Layer 2 of a small transformer language model trained on English Wikipedia (12 layers, counted from 0, width 128). Numbers have three digits each and are written without spaces.
Take only the direct path to the model's output, skipping the later layers: a vector added to the residual stream pushes a token's score in proportion to its dot product with that token's output vector.

Output vectors of the tokens that the questions are about. A number n stands for (n - 500) times 0.0021.
"to ": 717428249796636421372384604515521265639474500394259418557262483373889578314828022378817481580558261490422386313354553559438654252509516284353403447549770394475735552590368290433334513423623401369585275466178184672568649461526680110675715691477466570402598449688380389650448556622341204821552570427363505518453351579548396519481797727355613222468711443552719545391568426868553444231559
"s": 284723573489412690511487500411436563610209516393440374576235572743548320410467620513496483538381399551684462742617551410312493595484517356406433489457416448500473705497447523524395559349321534581328553472522766573448683352681643675659684422351440733701355523442493290451592520509573370301623495441428451500353497461476493675466571747460444517578393406582444561438568574393615602486663
"le": 293627575423500528220587535728640475606547291361635338541454576518656503202466463566475484552405306341619398459295504438601887463544450230421667437768356543528670573522528511722411629537511472491463670740560541434366408496464561647596853471526522398686577564565211451319535629449688592375341619651293436532327602676380468458525353474643558527369685788622147491649360316543403651453584
"had ": 545355200377248344427781698431466257581510220290401514503743716398636587416474161451495392607515334444709798392322414418584438411498568251222582360681388249515612531601563678633635568296516412650604476509383476518680416482655297658527635778377523439427431952484496393307663465743383565349423338555636597696273288664469643522507545762360400377729416696500491287431621633709520202558354
"de ": 394668239726356445179418512578529405440397566419547671484531408792660519327440394462234487504786137500527538453509410566511614283513475467268616468646362473494427478550559585607307620106791476414638553545399239500489563649782516730500607417564545136545565453670286595567465755512428380504457604361364636671582223564770551734598708441276199706570746754385668235511422603775348458571236
"\"": 642364847860432509491748500689759455519338242436549758559384510668738407736367445277280618476329535373697606562438546212515402275482497510495655559726614365544546558409572408675885376629723413547418568268428487291454409394435357323607448448520439630560278553654464392437483699736513650488703360639442514504627203500359366856446547528312590389556454605586696520671509508479500461408500
"C": 487493597583362578473415450446358491392638467598525562547567373423601455521472587564268427500445311552178423685488396410727475312507384486530529612572443491464427620615461539573424430621610497470456554606344481637458593627511676463564436671506467528461428497601405588406431438541468633574560377315635554396487656527585340682464619461582431563611365584286473534462383716454529394555467
"and ": 552434380454403762384755545594432424591781443568311411529690389692557564421673287561802601503209402552462454509439446269470375584520594530491605314547472299437509623500661297242437854207557301450473464656447416388518339551546376390649900786432439180390486552455367277784467468551353368662343330220644436462654451491567491719456458393600545594267459629572233544435595508400477544387300
"ac": 352347580399657573446380622406569624599317379436476154527307380573511563479500571462718528488402441237547479541455581647546564534527540427600610564377627489445669510610489507585664582384335421520318515671305380613322364450678642403620324628598507709522249469370537481336611390587489549524303510593354435477374435634373643476563493326585492296255527454363392529352692714570377504532316
"in": 399627589533437385622420557510668500330442414414475367507353276587368581473510465336604341508372587434564525427365515634504757611492559368433447563370605427472583623525554503569611636633343515643491647557626640477301497453349540428562510582440448538691427347473389383564653558468321621551404582397704407509736542591508657529519282843579620364327391326369312585441514541333521589451598
"A": 580436562487431467464443505437356472492617547696514384544468368463531513434548675393305402578477366658265495534432432475632506422538450676490577745527360494479426404408551494547423508632625458398392619494457569556582350614627709389535420511463470534464336480637636518334445357562275514448576208416404628346356523627609344570459503500583348329460451580335515558507423591600465375603422
"Team ": 622455338699413523166517467528608254524724665543513500408500522438605369495430179434282350324749269420717496576514570300766731719419555610301530769637290822556357234470573350635534387447517318543462539336275476460398152372698622691362772590466557469463627557639378757490660146623523566627689185419429485537392614334593411705584555598698292407409197685169541321468574226693471426523532
"Cup ": 197472391669331579392495487480479270426653675684509775460528286467823394736269279512219279476828117244241451626611320330585776202410465704348175476586315663481250359689563413586619530464579341581585276693352485572500482252417605648297580912495588528578561759426334440753599370731510539509613138749641635649510556549482559538691704595510300556516442596144743076271469638533320348572568
"d": 613557531480338548394327503804391332597279524466617356573539370660673634382355517474474471613516312511518382598485448812184324651475558400338524298637618550467371577503594629471392417432566513368225664648318489382434655591588587745567612438493484302653543483466486417554493545384676546566281734456563570686698267694615537585462554530444397581564398589600616300543407593632428487711358
"l ": 637540542835534450530758522639458479601676401124393248357466342561943335545337362506272208633607280156638770500602433512608407158486637476533423539718514320557458600191372587596490755351464539213514632393719649611435536529739229716303807536652647383490351551690519509479505519411194421336661514550386611659526491406426705213708338619591469557749655510448421410529426034399362449461614
"D": 580493541667425528357440457418439478487696480463655601527556475524634510402663570680279378584533246581358430647322440515462326600524445551463580620691428753469329515475428449550179481645625420448325464611449601615507494602571604388548481411438455448473429552722551561442404362492446635526644340382436577486426595488448396529466581556429637581513389630327539597592335534550614451438433
"State ": 785559361544290386505620500455644609552725268491509594491395420475798315479436342286305531324666219287220507304370585489818647416379529484194392746465333616494225470396352403390304555481642385269454432518641392544649354302601554389568412660483486418500625752584640535705631354656287673388581506441470534807442380867510592644615635425592202457549651557018460464320471445690654500739509
"a": 500464627381647407650374607443376457382486514646386510526325669415444542544461504342688637647243423620604568425428503549489705634516580379535643472458443472518480607485617571392634572533332570500288605600649500586393512500585549337634361372597526569683378566375589337620463587443288419560523563617561395520487554681483590442553465606510593631517517447587229529366409524577429613438313
"ag": 607526466380486670615429576460401530643430368433507567411524283613470533364615417126504486413399350327575274433515500595388418441513486504548459617417456373500710479695757577510754716593403532671424458564570317367547474557526454412470391557704391670507491449396557431610638626583405548558685684656655447558413541579497787517631311699445399552531230419489169574471325453626564475272525
"des": 718580474631399263370457641530580496580340115311625413516570487785410418496557359540438545540664177337318516433613493568360456433449572252370531417554504664488544631587639560537452480330687407613389395287355382419525444270497601610487461394507484154689506425663514388612577615497601530496536581398405742500504233754688646716455590556368361500384614637476428141607589661567405565537458

Output weights of attention head 0. The head adds the sum of these rows, row i times number i of z. A number n stands for (n - 500) times 0.0031.
o0: 559395751351435501420461332646683470551538301721387089615466432657379608494485446540587482541667159573548613579512608476475512812369631571396522529721513291580373479489519682672504534254535620574384395478540760613490588542513108492528453467478439539492441523276571638516353550531549817324911529521529392709336582567485591553536278549679529285375171540526423510545619421592390504542451
o1: 544484562522609400377435650626492713491674365481300463429571544381414389680545274690436582603492711472479599598526625518412592592639531368583457445487566718439625577546462386555478420510485317422642692470411527437515361518526466523598775604610530765380605506549297580451408612520510469359454382591451574457437187319563521499339571665589741524558835435419405522644411440540365492569591
o2: 510557605444571531618489497416577709542498408442396375523528552434468610475502459522628429419569603436352504547429325578486555644638333513409426363419540398275557542474367587410573488327633566661482527598540529329594477400496342387820489604581493429489401534467603338583376489615416630357487482692417539345558415519445346457511450446391621492673483495625548490451532477486778632587501
o3: 509621499301381447785473405369558389458613500533698481251546224394720435486634298432496450411724546409437483412743565531721516544398564383529586665554345457667422285470453332611484462215500526387584591598386475278617267346335517329509551475510475573592724382631555769498468563317547569537588494574550614485633455365639526536535535463487475491652500598541511568574499368605653284467476
o4: 572660599558570474409778539570557455767304674677349628421410506501593516606646469572230832455355630333701523501456413539559537432388296565581431628617461578683484600443681589521485607549512399580521669335580520385518389557583455640301376388371513487556538688452380482406385328531411602572430466650642625650632527479626269300587461513399479410529583452700397568466366672431629406543338
o5: 791255247564429560570579515354582303301539552537545394497336437500463329490731510679496478505416178465649517666471405549484539653530441413617714543521634534461386330485493701764670538709624650464457663368467319413600694270483537457323557416460548487577662474550345297323654565352496500398638535486230362569398416513368662363677498531360836492613419627259490314521349589462568449029654
o6: 508537453539536514423456551552439451459424412430643663492342480470497680515460540598309636630549354586313475404692535309466390656609652310578287330547408467682564556485453615639435508512421544364449366296314380563671404413554535369580562530434496539739416696395418416515606215370530489476409401602382625508620477571429524506523404501492321293441634363251319405396476492424420499494567
o7: 443447538329459631498454541246283551529622290467743458439321428397444334539478368415556471442512345402331346589445603398313478621624504624605707502321351351482578411693347652680427801433619476522537605685522282460515533458337425464510493540555467486427463481254329520536417357324846274544477420441348590425554377392407383419356609632410483525375737349591317507784581512582501667498550
o8: 469263367534569776596446555432710654565622640541519689390546509491407360468482557485414560415530252419318464380386420396492547607159388476524324453431496538435357187557372477523309409489338531484504621430496386433539563446756447508613437372470518453594539598514519512589522517468366701677594375350278630511478724493360458575314427566500513594579607373698499483409396480608459456620476
o9: 545480435524617650384394314332289366573431538597346757619352642314439611393711450401532639450715570432733575450608430645525378511532658482595411419607605424352395508333507558345448606469389604449587543542585409612263471646369577364422492342440479543435517324323503479335494483517083724521394601588496422520367666146810514606530453626685445411502399512669536325406537463324282462325509
o10: 515570604493714416677547754365507614443420423373384567486526348613388369556484545576552549401697591344382621543471632434643158409582202509670394616567940564574481424323487467503339546355364609417434541315622520564448535542321262501662396353484509324332260660580605572682481503367500574338524642309563323446529569655406348536327526475549343180484489671694422549504574356616660483500309
o11: 533397511448458579409421437555587269450329494422518509593395481754543342572426291569425554591613624537523379432569463525354427515574564557373541601365604508401561465638500495674514609577316307649577404521583603420316614399437261579307392596414511374323456657630565497377490611386434602670295369363386539614465510441360591527745551498488708597606575506452720339424474627653591579496748
o12: 586496353521409490497473636734475458362619465383527590565546437388749423514318339645579579593582520370354557295446418527497605500433670500573342418597553367578429518424675271566381553564472482459517621507467602433383521368561500561403665455386675507573488587324557363430658282505261466485682367423722344720448372599583668434707470353595347493517526437499286633551486616540387634486399
o13: 378561332435460530576526700516454707525373493650526606483574405425451490426546363388596420486392522513493453464579429413538376408529633401110607581496561379588685371475604570627536331314378384596588524434396552444385522352463465504354497589504578458748301428464612563504367452296439561412608628520664659410330496528616661482558414282401610538545683511708515316706572514367614649539590
o14: 476349568423472479487547406575487320345497335492600444365460610467603661460670517516436519536615615521428343460470371590294468457477369335438432397434564532677464477635446455531551559314457545509580556240447534484521502534362394495481445582590432314362484516620524326519443663548611271484508531424707506305648317544537530338407439699525640473749502500474469693558719430471477622473432
o15: 828631562499542568422413697466464458663527658571682498761425609649354378580550645482642644410509493527283400538616440591346539544616514463382469504476454618533423414461368480408395582591624613472426595433562377515551489257366416570490360487644406286417512628298473599520354595514472601552448590388747488343436496664536571798549405581520321491531622467481393437688738463567415379497410
o16: 603514682637451611274709674548516630275246484238343551588349565715598583472619627469408645441353665507478481408486506388563385657507320401414619823527449344544587601506603607386597578642662337315524355534403435200181408410499498446496689264483325405466534492589526577633349647454427606330441574538465435603694538461465426563304386494581536520601363409697725439660495536399611431331514
o17: 577577549373551519522578557489529630490577735653439242359534715420523493521391561702361672542610525248561396617463435447263505570646557653524481370564665545764600428521472563466474479589670327578410512476617492384415465565603512593377661498304520375257427530568573559424370383563450500667516399477573389446586598523403634474494403449803564254415434513645477426449287205476367543293613
o18: 376443302601585528709385656628574435555502689582560543376614389472438459532716563549523600260356384291563735518584437274431358474420454444476532469597634406344548441471507646585673543347651602513321610469392316303484345446371369699343424583424801582191774449451437637411502417371484535490401397726219210395401469324522770276525433670596602588568320581384488592364540216510437454652682
o19: 556708519686366550496453505377591482533495430461561449344489589562471413361438422467551242644536691434462519399537332593106385587450337410667366634311574382625705506599685533546503589447473558361574523574387507736498634563305471397390511554432535652469553350576669366495549592429417539648606429675658763501431376501344470406420485709610343580489443453298674462675491585341748594471511
o20: 788342792448654375643710730364688519303542483594530701487590461348606484582428687313606461440385699459398695593499576640480590559381405328450515483522412413700494620472756651554506449580529641430714414308658524715599792493422453432616515298285353667451259497406477294572422462589556484346498487360542403406485447446616780673485480496602476419460640568647619536562407555631573484341508
o21: 594330482254632548523451662274627732532506452389535572568471387583403454505729385331497417525673684682460550443535654620608518557259413433608206696579530273347449610533230468451617363556608616477412260531481501432393645567641275627633408503643840442671638665667623509545425526521595567556602441534496670690503489635722502642509567505703408594562488444245462460411499725348356501319321
o22: 512499502546444423414363436480215262423505558383457587627619667504466646528474621585588452550323621470470268683473329566316587762513332298423319342391673679190496571449664547237545680482431570379446363403566564352504489657595567586428471383475354502515589525460437488478324605484413615414539331259259467497436408403333374632561513528582488414657530319481414365646581420432553443327669
o23: 645539551453536511608517392457534585351465396562638474650395292417432628519641440629555610514362401706292514766284696538662406609285611199869425634470426665464412566441565436570372578547591555547476532538556302404448360452550529543405410421460782561325595472400856369456385613209530395497367564555397336481548449482606472446568567460423290404389352470591632459465669477528557553501467
o24: 468606124439280510533519396442518475638572565551605620449591406546555464435529473529504300609404485586281479372507380413518590576390296639500635388567421405309379530511382699615371515693637579719841423381337328541599604554601634683508661363426339468242316522471495442488335619528526532511435593766590501569544425461403551733547675582511561375292502368505459554454609558456376565611506
o25: 239375588439476434611589555481644525674691599612633510212454480463552463553640391543456515539488680459555572524614504505323495577426578557428340592386607566595438602635346504544575252543330626485790413506614287549453405444343624623418681734437507448837634610416564647439613250557561272398542384584655561691524747519692443533585451462445456550686567280632605466340477206471545401495491
o26: 569407592580380511750517502352471694464384445500489463622624412579664395368477389344424703388512279453346463720459420299423424387531437385506371666314324491292466643567546472577416366482665445496553636453363733327566668566616664494403548790343519486356675448377333381540644699464393204569437480615585516544516506483511392541494650218418653536458321346374469381563339261507423725438343
o27: 599417676363640555639453587437400587416540656509353445601511335615606375622397291452413704498476584411597328595636667451533650444414455377544521416248538663400470587578425499468525644578489443294495439527512429651518363640306380480569564643498288672482239453305462481657556403265443519659564416405288418498639710634469607480321383405400418392474742481481274554235395494455606607648543
o28: 561374686543746379539459527541500319615521402553658511500699494525551622557355449621528584432846560401590452569742546601404670639445564471348400715614598469656664222389506537537759487476419460450535513264535412567365651601524414519717629648470480422591509546726517704462455384469451466450537418592669589376464637381450431460357613439103735483434605446514645335789461436592449499427268
o29: 289366517474508526469614638488591522584530730384615488547584459374626553622542636563508654477574411274552350555345535542435399557256713418389659428480614469323450609427442398422468289344449426455384438544573598595456375547358618470188446419489503518681666670415487436540481728853518641488561597572669560586605456540287425332321345467472557286514596458493358465763775514448762621402630
o30: 437734460574534429335538590515278221556384267686607575532635409511696461548545710466503653292492534595178502420466455532311465370581775567665500600545530541548461528309226297547447450542368561534683415478492209481242469545720521443696530464465291447537663456482567461542484561638523586422397523439504631644421580463698247469525565513390576386645658526583497469477245312470614603395615
o31: 488425374293516632381512617569576278372492717545611545564663625590392496642459561485432408546410468470613571486700493313596697657296621663398258448507638312944637484520594403601357478348693473511617479291566317495406503335284406859441457617388622454502400573504532716624585523494556396482337483684406674537402583598133606508529521581375385578656666665259565496411405428588730432464376

Each question shows a token from some text and the vector z that the head gathered there. A number n stands for (n - 500) times 0.0033.

"U": 465546444400491485428505506499340510496454457482491537470502403439522431599293524548367467444380
Which two tokens does it push up most, strongest first? "and ", "le"

"| ": 476522433390496552436498507472297461522453456515396597526468401401519458673337553468287501481447
Pushed up most: "le"

"ug": 523530560448485486475535475494506471407459536487518546456493534468557502548302496470407478484333
Pushed down most: "Cup "

"ained ": 474468475525440644526580630502359494421487464513583545480469450529520402562287513544300480430351
Pushed up most: "D"

"\n": 568537572448517448521516422436459495496511560510499512465503526488515502567259565539312487484398
Pushed down most: "Team "

"8": 462444544397456502459569570476333519450435485497440487499501446544507467654404587434222479507381
Pushed down most: "l "

"from ": 553427410477506482485473596489406587461396430473520579396485398481573551591300513580310492370561
Pushed down most: "l "

"as": 479525520440475463452551433411400542547490527477481535439439442448553489541377516567355482459374
Which two tokens does it push up most, strongest first? "and ", "le"

"a ": 504499506393300458439634355540430460343405589444481590303572464419486428459318634404401470621363
Pushed up most: "to "

"tic": 397451380463657487561349358537449461574464482573463354361392574388525587618363359685380345348282
Pushed up most: "a"

"ly ": 460483646552249550539601681345559472642524625595644434492593702501602657556261450524080425695798
Which two tokens does it push up most, strongest first? "State ", "des"

"17 ": 610480477345555557646373495500330421728456521487397466654522382449572390707297512368381281381461
Which two tokens does it push up most, strongest first? "had ", "Cup "

"F": 432486440335469549460478508559210538491343518510335562474426489432474332724436627424341426495382
Pushed up most: "Cup "

"three ": 568466438357546551610387475504359470650471499502436483638487381465587368671288508391378368387430
Pushed up most: "had "

"s": 457457375425601554566424413545445542521461489607428353399387566447513549632358318632414362351315
Which two tokens does it push up most, strongest first? "a", "A"

"ort": 417547495459408472437546399576472485383432586436571521390499474497550520515348570429390443514291
Pushed up most: "to "

"foot": 500490432498504478500563427482425487411552532509523495451498533446464489659341586392329418613520
Pushed up most: "de "

"Best ": 513439386271487595385334533505540380704446431441556746758455518444583423651283536442428451503524
Pushed up most: "l "

"ick": 425605566329447511629598455395446557479609629534448536545590517465504516577248500459476492558506
Pushed up most: "des"

"He ": 563507531498475674523565536510447471396440529503647606489415498619592517487338549489368400490347
Pushed down most: "Cup "

"Cl": 411505367312539456372491491521254461458377427452440701523414386299482501662417523511300509455466
Pushed down most: "des"

"was ": 449480546614497735538629593518338441468439497556651645450444419528548354565364554515380475444343
Pushed down most: "had "

"201": 469565418464609540497418568454343416444379414586431452596347356448651423650425649402359373316335
Pushed up most: "Team "

"by ": 606513600543493432509568364368426488466501652516505568426525580452524515557209574470300488518417
Pushed down most: "Team "

"qu": 379592384323485480314468492455284513512431447456468553509489377358560477661265529600414389447384
Pushed down most: "State "

"es": 505445505361514540546502485508460555482450478507478504512421489442572391531305479481369497481368
Pushed up most: "s"

"–": 455468455397484495432495533521321508497436444557429489514521419482528415647411581500271419458349
Pushed up most: "C"

"|": 506441382308499573398368556509526401699444450442530722751452489431553417651307518448381454543526
Pushed down most: "des"

"ol": 517502521353475482499529467509496494423404501473490518431521533508562487537308519501339485512353
Pushed up most: "s"

"comp": 508448481426577546776440613422493487624395493387428647255370506522398650596119558652422548557294
Pushed up most: "State "

"his ": 408552398345469516360462519496276488504446439465468556507513380381542433639293509534381411441404
Pushed down most: "State "

"mat": 519421381297488585401362562506525401710426439431547727762447497431551430664309513466391442517549
Pushed down most: "des"

"ch ": 516437407334516576453404567487479455660433447443547683680468468428554457640320525491384448475552
Pushed up most: "Team "

"the ": 485496436470518462488535428518428505447515510502547526471504493486495511629314586402334435551449
Pushed up most: "de "

"er ": 404488492284463494462488481578292559469448480488391503485473458521498354702342609456322464557354
Pushed down most: "l "

"o": 481505523406502501470512461489421474445474505482441485466535453444577519541334469518346486478356
Pushed down most: "Team "

" ": 490524485412522551466481500448301471550450449501421589502465406412534443654343545481327460459426
Pushed down most: "\""

"for ": 524485542417467499530523442445460533478498525492478495452521506482571445539251524522337531466389
Pushed down most: "Team "

"8 ": 516489501447508537551467501503372479563455512493472517539479402503593416628323527437347454443391
Pushed down most: "\""

"16 ": 472571422461601551492426586445331423461385407581417449610345343451661400663424651401354390299333
Pushed up most: "Team "